Layer 3 of a small transformer language model trained on English Wikipedia (8 layers, counted from 0, width 64).
A neuron's activation on a vector x is GELU(weights . x + bias), where the dot is the dot product.

Input weights of the MLP neurons that the questions are about. A number n stands for (n - 500) times 0.0012.
n1 (bias -0.034): 321 545 650 570 519 569 353 330 426 634 406 604 442 351 456 392 510 493 691 544 361 528 501 399 266 361 296 344 636 538 457 391 446 523 441 542 591 486 494 459 128 348 754 379 503 704 517 592 487 709 362 490 619 529 314 660 644 506 568 776 301 620 534 737
n8 (bias -0.052): 471 847 683 466 572 354 259 650 481 572 503 549 503 551 499 455 614 731 407 457 605 165 660 556 550 504 366 349 495 382 192 299 489 612 520 695 429 334 474 566 507 544 321 418 275 551 460 648 535 703 332 472 781 386 633 573 560 495 722 388 464 465 495 604
n11 (bias -0.097): 562 652 436 463 611 478 442 350 735 435 360 326 572 612 346 559 497 445 580 645 391 298 524 551 658 505 675 611 277 409 231 625 565 417 755 561 798 288 477 361 335 427 390 579 476 484 527 317 650 649 464 718 737 420 419 652 547 365 667 503 368 475 470 426
n19 (bias -0.037): 291 476 627 419 691 303 513 387 681 490 640 309 401 298 442 539 640 392 692 488 334 560 448 707 300 608 574 478 399 463 450 379 590 712 514 543 370 460 431 522 432 471 466 682 480 800 559 590 109 439 287 306 554 719 300 500 492 446 704 744 594 442 660 629
n31 (bias -0.050): 522 514 692 621 477 278 467 418 773 681 304 639 424 403 447 402 280 393 447 517 444 399 526 717 461 360 268 287 562 476 551 368 471 765 757 362 522 613 596 312 152 462 440 501 682 711 468 427 610 609 544 604 903 584 532 495 353 493 647 336 446 593 463 392
n52 (bias -0.017): 301 589 391 472 555 328 606 682 539 693 436 385 490 607 398 851 415 505 556 720 558 325 364 546 476 548 355 502 528 458 639 517 297 669 442 314 539 610 487 433 385 577 603 545 605 694 252 560 285 457 390 268 501 700 824 636 563 422 451 707 283 427 393 482
n56 (bias -0.075): 464 925 744 369 672 332 292 345 523 464 478 716 523 736 456 317 726 551 547 588 512 366 670 507 363 380 472 578 239 478 554 307 349 592 265 946 509 386 421 574 452 528 619 642 512 461 319 507 209 623 714 253 443 585 641 560 514 483 626 428 560 628 320 456
n59 (bias -0.060): 484 691 538 861 594 441 642 282 702 468 322 354 489 624 416 585 557 551 523 466 500 581 711 432 552 421 688 453 498 431 389 237 498 463 359 633 530 189 606 626 304 586 845 501 616 564 612 444 437 537 473 315 293 395 437 447 591 496 662 533 335 427 481 381
n65 (bias -0.082): 561 492 575 454 436 303 652 294 490 516 392 387 671 528 570 471 482 309 244 678 316 434 533 411 249 566 383 557 470 392 514 615 136 587 605 728 570 389 622 307 428 553 619 493 614 525 423 676 266 712 434 555 485 731 593 528 500 413 552 588 398 491 478 675
n79 (bias -0.111): 268 443 810 737 450 311 522 573 369 456 612 542 877 612 239 602 425 651 356 419 528 628 497 889 289 403 530 410 394 325 304 372 662 476 559 858 283 409 382 329 438 435 301 484 558 526 575 500 315 600 406 666 445 707 515 514 388 500 587 601 443 346 565 609
n81 (bias -0.059): 541 355 506 587 536 427 470 387 422 520 387 617 507 366 445 640 330 401 666 614 481 692 402 728 355 572 446 555 453 228 727 219 452 706 436 573 536 329 588 409 332 503 355 475 393 631 524 432 462 496 566 398 587 517 776 465 542 630 807 610 311 393 477 356
n91 (bias -0.046): 473 567 729 596 461 416 548 429 437 765 529 701 677 563 503 532 451 602 462 606 246 402 377 600 422 489 339 423 357 601 575 533 388 436 675 276 511 470 487 549 281 547 687 737 553 537 272 611 489 614 518 423 283 418 707 464 214 237 493 697 469 706 454 399
n103 (bias -0.079): 392 615 527 643 457 612 163 676 711 596 566 440 604 517 423 534 656 787 477 562 448 192 433 449 406 303 468 369 581 466 463 377 345 625 514 602 579 158 477 673 256 601 380 878 634 353 402 465 636 601 674 534 459 736 343 654 352 291 440 702 507 341 455 450
n106 (bias -0.021): 318 490 604 440 632 463 353 370 556 387 685 508 488 545 454 391 405 576 718 594 468 397 354 329 553 443 648 488 506 370 477 387 549 715 593 398 659 408 471 751 434 294 444 499 562 548 429 541 757 465 471 438 492 556 325 679 558 588 569 581 627 582 486 230
n109 (bias -0.078): 562 603 639 624 633 552 497 469 559 567 529 565 343 548 508 357 733 546 486 527 456 88 438 687 204 414 588 450 510 806 426 463 498 681 494 562 586 323 243 446 588 348 270 440 413 614 137 429 351 585 476 594 403 591 474 647 696 258 600 543 664 657 694 401
n113 (bias -0.071): 262 562 667 362 457 553 60 658 507 563 651 598 584 639 491 412 254 490 458 629 265 249 449 533 625 516 684 112 514 444 551 640 516 708 733 490 650 558 712 416 592 509 350 764 560 443 242 580 569 606 515 272 497 452 544 499 472 445 698 552 676 462 623 595
n123 (bias -0.054): 387 789 514 680 546 331 632 579 444 733 567 430 584 685 326 780 672 548 548 358 548 357 238 807 340 330 476 541 456 474 655 535 624 466 659 437 333 222 481 591 407 364 440 595 508 602 534 770 354 634 480 369 369 419 758 504 505 400 412 632 199 501 614 186
n145 (bias -0.052): 198 695 400 352 731 598 555 462 649 452 716 115 314 379 364 503 571 436 371 216 291 558 393 622 427 576 446 462 701 406 719 353 553 390 692 418 688 598 559 480 341 584 623 736 309 630 444 323 580 565 604 435 440 616 572 618 334 559 655 505 583 572 321 556
n151 (bias -0.076): 499 573 482 754 587 167 493 355 590 402 620 752 632 962 345 556 632 72 461 379 291 339 242 473 547 451 543 440 484 671 483 370 320 514 449 630 445 602 494 211 181 626 825 481 521 747 536 547 515 621 459 534 430 625 499 532 347 460 442 385 697 467 312 561
n158 (bias 0.006): 453 680 452 615 722 224 455 601 581 250 352 438 617 807 419 322 472 474 667 510 225 457 774 681 590 484 551 578 402 445 634 631 667 430 470 659 405 441 483 611 426 291 290 557 559 464 581 456 421 586 325 201 395 537 469 652 612 478 311 610 756 539 194 672
n163 (bias -0.057): 246 495 494 724 506 265 225 525 542 688 406 631 688 590 499 670 382 132 724 508 324 592 304 434 421 443 374 681 553 349 776 532 539 305 587 454 230 415 631 453 456 432 753 500 288 546 595 711 318 495 364 391 497 485 645 720 454 701 573 753 399 516 254 572
n167 (bias -0.035): 595 355 684 550 503 484 365 698 490 534 408 464 355 455 446 339 404 466 480 495 635 640 412 685 463 267 239 278 386 439 288 639 478 596 559 873 740 777 583 588 609 449 445 575 325 446 220 577 557 568 231 687 523 580 397 702 405 614 575 606 387 613 416 554
n170 (bias -0.096): 564 556 450 730 972 489 405 424 230 542 582 386 376 550 167 381 469 376 342 437 755 362 744 410 672 422 606 499 429 601 506 479 356 589 525 406 576 602 538 430 467 526 280 719 596 772 338 608 392 556 194 572 638 797 473 541 696 573 543 556 699 333 288 294
n174 (bias -0.083): 753 544 474 491 658 490 443 541 456 671 509 353 374 239 433 621 423 251 512 510 631 259 485 552 566 501 472 458 484 689 583 334 506 429 459 623 551 199 584 501 515 424 509 700 381 922 271 628 520 516 455 473 341 558 725 524 670 159 463 465 429 527 408 545
n184 (bias -0.112): 611 683 608 382 553 241 698 356 563 662 570 253 702 658 590 593 536 546 446 563 489 342 87 523 408 529 465 464 379 462 520 499 454 629 398 551 438 559 354 402 237 135 659 564 420 761 335 537 368 939 160 577 585 555 623 658 490 343 417 806 341 492 314 511
n186 (bias -0.026): 618 487 530 651 678 379 489 405 514 761 780 301 584 385 548 536 208 329 353 567 343 346 488 544 635 526 385 421 487 300 592 488 428 516 554 626 546 745 576 500 462 758 328 637 554 386 315 577 457 521 466 534 428 560 614 815 150 637 424 234 458 458 635 458
n200 (bias -0.029): 291 725 629 524 597 579 491 346 557 531 292 543 358 730 484 631 494 380 583 340 506 528 579 538 581 544 354 545 323 447 449 415 621 515 602 386 415 550 545 478 477 412 629 457 439 444 382 716 379 513 276 342 662 444 433 665 643 254 688 627 505 542 521 561
n206 (bias -0.063): 447 384 275 421 480 467 341 423 454 693 716 538 498 592 516 405 509 368 514 313 597 245 466 610 620 553 501 543 533 459 279 421 396 512 581 641 386 370 807 536 629 508 347 513 561 585 564 504 560 669 256 675 616 518 237 566 671 345 807 783 399 546 417 396
n208 (bias -0.101): 549 893 677 494 684 487 530 299 628 572 752 264 644 692 207 348 540 286 518 516 591 490 505 557 586 251 615 306 252 433 434 381 538 422 551 555 460 675 460 635 393 559 375 787 557 606 491 538 261 504 530 316 530 483 668 475 508 184 525 534 296 764 443 550
n214 (bias -0.106): 422 569 346 527 377 149 279 763 577 647 597 687 650 686 493 513 689 372 670 477 397 244 565 762 331 539 714 371 445 669 242 481 449 310 600 689 719 315 456 661 435 531 438 475 474 470 510 496 261 655 462 394 516 486 600 521 155 368 638 553 307 413 784 339
n246 (bias -0.050): 390 590 489 638 736 485 283 592 365 588 490 462 282 587 381 462 267 619 405 548 696 290 531 644 482 472 343 512 288 567 274 552 366 689 731 407 566 446 525 499 498 393 293 642 378 457 306 891 366 525 543 365 528 438 507 711 421 412 655 557 687 706 637 508
n250 (bias -0.040): 449 549 669 673 421 434 654 745 390 532 583 422 529 525 218 618 585 116 716 484 390 395 240 506 591 626 427 362 536 594 394 490 373 466 563 505 307 464 524 630 425 447 717 513 462 645 160 371 474 430 634 608 606 548 393 621 685 372 488 573 801 685 210 373

Each question shows a token from some text and the vector x that enters the MLP there. A number n stands for (n - 500) times 0.011.

"R": 401 528 380 315 419 587 656 582 490 523 418 464 410 470 439 474 543 630 499 506 630 517 671 452 592 623 588 561 478 471 730 645 431 537 425 482 497 542 526 544 510 411 440 527 360 529 483 470 583 210 487 345 561 445 545 327 417 539 571 378 563 539 547 436
The most active neuron and its activation: n145, at about 0.57

" March": 592 416 338 585 473 545 518 515 387 532 687 428 528 533 648 489 631 643 592 410 477 515 422 421 539 639 511 676 605 554 632 557 549 548 650 480 334 405 485 431 411 455 461 414 530 488 644 329 481 435 497 630 431 538 450 349 265 562 394 387 397 454 515 512
The most active neuron and its activation: n123, at about 0.4

":": 463 520 441 550 370 752 463 515 558 416 554 513 462 586 351 506 474 590 511 594 505 548 525 497 474 451 421 480 538 420 581 619 573 526 491 386 524 422 370 602 576 506 661 497 602 245 543 463 609 603 585 359 461 533 395 273 598 443 193 444 590 505 535 560
Which neuron lights up most? n103

"'": 508 313 544 342 466 561 506 463 636 642 655 449 628 490 668 424 353 455 605 519 599 426 432 493 593 569 541 522 606 577 489 665 531 493 508 496 426 462 439 441 414 594 434 489 456 512 474 550 555 375 516 476 293 397 659 361 598 571 337 363 389 416 544 566
The most active neuron and its activation: n186, at about 1.7

"rist": 533 384 599 452 662 564 732 463 397 603 528 395 569 449 646 478 582 334 378 499 523 452 529 476 579 716 595 604 527 447 389 629 484 544 342 407 587 533 344 424 427 588 481 483 489 574 537 440 580 242 447 496 433 457 529 378 510 453 434 561 538 495 455 472
Which neuron lights up most? n170

"om": 499 484 576 302 452 560 537 330 626 576 632 256 516 495 414 546 674 395 385 532 595 541 474 573 589 665 686 461 398 475 505 612 534 503 403 473 425 606 365 598 639 583 421 352 502 522 592 410 506 468 370 437 547 475 401 543 543 410 390 512 536 493 552 448
Which neuron lights up most? n208

" its": 655 575 632 486 316 546 579 510 446 264 542 558 475 323 631 530 370 464 521 437 519 395 542 458 595 654 468 636 532 529 478 513 567 463 482 402 426 440 493 447 587 483 478 473 502 618 766 502 446 401 405 467 519 562 408 357 526 611 323 530 512 429 523 586
The most active neuron and its activation: n19, at about 0.28

" of": 623 414 454 545 383 467 481 551 551 420 454 502 530 474 659 535 456 555 439 432 444 457 510 544 503 765 456 645 416 487 450 477 500 543 502 447 498 508 364 398 478 519 357 509 537 477 874 649 457 659 549 435 452 456 470 337 449 515 329 442 452 532 525 593
The most active neuron and its activation: n158, at about 0.66

" ": 518 393 638 463 386 582 558 394 368 505 466 572 362 426 669 494 592 601 496 605 539 586 556 558 681 313 470 469 404 492 495 490 608 332 440 482 518 424 408 550 477 389 470 550 528 540 640 510 619 534 502 556 509 455 563 138 423 597 550 444 402 496 603 502
Which three neurons fire most, strongest first? n81, n59, n91

" Y": 593 466 530 302 574 503 643 537 422 527 426 598 475 427 615 457 458 569 644 623 544 445 511 449 571 551 531 392 553 474 674 598 506 431 470 418 549 480 494 483 550 432 416 388 501 536 574 490 459 156 479 630 530 554 602 343 570 672 377 470 442 386 375 474
The most active neuron and its activation: n81, at about 0.65

"her": 651 303 453 506 433 634 404 600 593 594 503 370 451 454 475 411 497 460 444 342 393 621 359 473 589 629 497 569 679 455 543 591 455 312 398 324 580 591 548 672 477 564 529 453 479 521 536 373 578 425 610 541 362 613 609 489 522 556 422 555 553 366 532 433
Which neuron lights up most? n145

" an": 502 523 677 466 408 469 643 445 635 436 495 440 523 485 643 647 427 367 477 436 495 443 453 448 505 625 468 593 562 521 444 551 628 455 553 412 557 515 477 382 549 456 531 412 569 525 577 481 417 352 512 540 512 317 343 308 536 666 343 534 319 549 617 641
Which neuron lights up most? n19

" \"": 533 466 520 363 315 471 568 516 735 523 435 478 482 484 774 569 525 374 528 588 507 446 494 613 506 549 383 481 630 572 446 593 428 464 472 493 515 451 395 406 540 498 484 491 376 555 502 477 516 331 571 528 446 553 656 116 532 579 494 356 481 570 588 521
Which neuron lights up most? n31

"rib": 500 641 538 370 510 632 539 543 438 407 466 430 537 370 727 485 676 547 541 526 583 524 401 696 543 521 664 565 546 517 567 480 405 695 517 569 511 434 357 507 476 397 483 182 447 471 528 330 497 481 389 633 514 461 478 451 575 580 401 393 469 553 428 364
Which two neurons fire most, strongest first? n109, n184

"ac": 533 590 456 477 393 693 486 471 401 429 440 486 372 547 674 491 513 571 374 513 599 441 418 388 552 672 494 470 623 507 326 473 539 622 578 529 325 552 694 418 707 555 485 416 545 695 500 412 505 283 604 519 432 421 516 519 443 585 419 358 625 459 509 473
Which neuron lights up most? n8

"ag": 640 445 400 423 484 607 642 556 429 672 485 328 364 384 505 516 510 361 495 601 762 514 416 489 496 610 442 676 478 464 598 437 476 423 478 425 515 552 631 579 623 500 481 259 537 432 569 478 522 378 492 515 481 407 478 452 647 520 464 336 598 588 349 472
The most active neuron and its activation: n174, at about 1.5

"in": 562 434 407 354 552 792 484 537 441 488 504 453 410 661 698 587 466 626 422 466 546 653 345 468 606 614 454 624 430 428 517 485 520 583 418 488 635 470 425 583 436 454 613 168 657 600 450 495 480 493 470 457 534 406 348 498 418 523 506 537 614 505 400 413
The most active neuron and its activation: n106, at about 1.5

"ion": 583 512 458 486 562 627 515 410 306 568 501 449 472 451 561 617 571 627 459 446 444 475 490 637 509 623 439 718 563 591 579 482 509 406 460 475 561 603 455 440 406 481 531 518 574 418 717 473 425 204 570 577 491 509 530 320 547 478 462 436 285 458 473 412
Which neuron lights up most? n123

",": 601 392 538 459 446 378 617 440 567 384 510 493 536 544 627 482 358 452 584 525 468 387 536 515 450 618 441 700 435 586 532 518 508 508 479 424 462 495 443 386 559 591 509 419 572 449 639 638 475 546 501 429 600 488 503 76 386 432 632 396 527 529 545 565
The most active neuron and its activation: n65, at about 1.8

"ah": 603 341 397 419 537 536 622 599 489 680 505 483 352 520 678 369 351 372 475 487 556 569 485 391 366 587 392 669 623 487 522 540 503 397 337 439 696 523 537 527 550 438 443 280 528 450 620 485 509 476 581 485 498 427 459 401 620 484 475 467 475 563 526 659
The most active neuron and its activation: n1, at about 0.2

"a": 540 583 560 232 472 509 507 620 425 544 595 469 246 487 763 483 494 707 586 477 449 640 553 470 320 627 584 602 431 500 494 480 579 621 410 406 549 529 485 625 410 508 538 509 377 537 404 380 467 360 418 372 529 429 455 476 576 497 493 548 504 583 562 372
Which three neurons fire most, strongest first? n19, n106, n109

"A": 516 433 447 439 461 493 559 534 475 632 502 409 333 441 657 483 494 673 477 682 747 449 570 443 488 481 672 551 428 448 559 582 553 329 464 471 491 567 597 341 432 471 528 457 487 562 559 512 464 186 657 416 501 518 498 319 516 428 402 491 602 518 517 548
Which neuron lights up most? n174

"ren": 521 416 494 438 546 449 615 500 410 527 487 411 300 544 671 545 390 448 407 528 527 637 369 398 574 627 436 697 628 591 552 743 365 471 521 371 517 583 554 607 438 459 553 439 375 428 495 467 444 427 568 459 551 506 527 460 636 448 378 506 436 537 351 599
Which neuron lights up most? n52

"e": 666 224 542 421 480 609 495 596 481 509 615 499 342 441 508 540 399 539 494 608 630 466 507 685 543 582 476 667 498 574 524 494 415 595 459 313 433 537 483 660 530 458 506 493 610 464 325 572 519 282 500 510 586 405 337 409 397 520 429 480 477 553 408 593
Which three neurons fire most, strongest first? n246, n167, n250

"\"": 618 432 292 368 602 306 580 446 524 586 647 429 433 531 572 494 469 458 563 441 512 482 496 564 549 522 456 662 529 659 531 684 491 465 386 706 484 423 552 432 543 593 543 431 437 370 478 382 538 444 490 493 454 409 571 227 476 581 409 525 490 518 597 387
Which three neurons fire most, strongest first? n214, n206, n186

"o": 572 328 476 432 654 483 532 548 371 537 554 559 247 492 669 440 471 602 507 392 577 532 530 633 507 655 716 495 574 487 638 517 460 500 446 439 497 575 413 550 518 601 408 442 481 539 486 501 537 415 661 451 535 394 385 314 569 532 536 361 303 363 580 439
The most active neuron and its activation: n81, at about 1.2

"p": 595 384 570 547 453 602 583 406 448 493 267 527 465 509 503 472 711 528 573 355 566 575 499 452 402 436 609 635 446 590 423 531 492 581 510 558 499 372 406 466 339 524 519 235 618 448 609 648 586 394 496 682 481 471 387 561 417 561 560 394 418 381 553 501
Which neuron lights up most? n59

" the": 575 482 468 440 424 568 596 515 565 338 516 406 486 386 595 496 410 458 554 483 487 423 465 518 468 638 508 630 456 515 495 504 535 389 419 452 456 422 498 436 589 496 498 567 532 656 926 426 377 469 428 513 454 481 465 356 550 571 423 471 471 474 599 667
Which neuron lights up most? n19

"ron": 417 423 478 439 662 750 504 413 330 443 578 544 408 424 690 476 485 515 496 481 640 488 529 453 698 526 494 560 588 443 496 551 283 535 524 470 478 501 418 552 691 333 528 565 403 323 661 435 376 425 522 608 477 333 573 556 550 452 506 482 585 505 546 563
The most active neuron and its activation: n246, at about 1.2

".\n\n": 435 488 533 416 561 455 593 519 550 544 438 387 366 616 554 456 638 523 441 491 499 408 579 517 720 529 398 501 410 474 458 603 543 583 494 612 484 451 367 509 633 587 386 455 566 525 647 608 385 507 417 728 375 540 501 179 477 529 432 393 494 583 466 427
The most active neuron and its activation: n8, at about 0.99

"ation": 698 376 543 470 607 586 603 439 292 513 548 370 511 425 465 589 517 591 424 507 533 410 535 511 570 664 529 659 549 637 505 535 519 453 442 427 519 639 471 538 376 558 460 425 542 397 566 431 495 259 557 499 468 519 614 255 422 534 491 353 331 515 523 491
The most active neuron and its activation: n186, at about 1.2

"ents": 673 376 583 465 553 513 523 513 441 505 554 583 486 519 595 631 485 560 427 405 500 353 441 448 627 665 365 658 459 615 486 623 493 392 547 382 515 510 478 513 419 534 599 402 469 578 657 425 504 267 487 557 586 526 639 337 360 477 484 389 382 492 434 403
Which neuron lights up most? n91

"'s": 628 582 549 456 400 515 563 549 492 346 612 554 510 476 617 527 433 407 524 431 527 317 531 516 513 632 503 768 510 556 521 556 611 443 467 385 452 463 511 406 528 487 484 517 433 657 720 430 407 315 443 421 404 442 501 292 574 540 392 412 456 527 561 588
Which two neurons fire most, strongest first? n174, n158

" ne": 610 530 445 412 588 642 587 566 499 584 308 572 547 230 744 575 636 575 474 540 540 396 446 460 600 534 480 540 337 518 538 475 457 668 458 374 400 392 334 562 525 400 393 431 550 594 516 419 567 442 533 500 465 415 409 356 520 519 591 398 346 534 706 547
Which neuron lights up most? n109

"urch": 612 580 536 431 537 712 428 446 405 527 608 508 465 442 610 588 453 629 479 267 605 358 586 612 598 569 446 669 506 605 396 446 517 406 424 449 621 493 543 554 544 457 519 421 472 404 434 386 397 345 609 495 562 622 423 341 397 517 364 417 477 501 644 540
The most active neuron and its activation: n109, at about 0.38

" who": 388 419 671 454 360 427 404 484 533 448 530 523 597 460 757 529 363 521 466 388 527 342 592 625 582 514 581 555 501 631 550 582 449 378 581 357 362 452 531 459 478 605 529 433 550 541 690 434 384 459 572 606 521 439 533 304 495 544 307 550 492 513 584 456
Which neuron lights up most? n214

" them": 616 613 582 571 351 349 556 406 578 438 599 557 416 457 658 586 523 421 507 460 486 450 503 623 567 632 423 658 614 558 529 518 471 394 522 495 388 531 485 515 382 420 627 352 475 487 688 358 435 319 457 600 545 582 594 369 436 650 482 429 383 401 423 426
Which three neurons fire most, strongest first? n151, n163, n31

"y": 512 464 523 353 642 612 579 461 403 594 408 520 452 638 627 489 510 487 472 606 700 410 440 619 512 562 619 616 313 575 497 492 504 391 573 461 569 621 605 454 413 534 415 362 583 430 675 513 377 456 520 537 449 599 615 276 517 436 390 356 344 395 412 475
Which neuron lights up most? n208

".": 480 527 559 350 443 535 664 361 564 484 586 620 463 557 633 444 406 576 449 429 611 281 546 530 440 497 333 589 371 507 496 578 436 339 446 621 442 451 483 551 494 610 476 455 606 269 629 589 496 433 575 622 456 539 655 378 503 544 558 299 479 520 574 548
The most active neuron and its activation: n56, at about 2.2

" s": 687 568 439 561 523 409 614 456 408 459 391 539 545 432 778 515 405 564 526 444 429 407 452 366 547 615 476 394 443 497 518 680 550 302 463 544 533 597 456 549 683 567 438 419 519 432 435 442 619 275 400 558 644 494 637 380 500 530 474 429 405 507 548 501
The most active neuron and its activation: n186, at about 1.4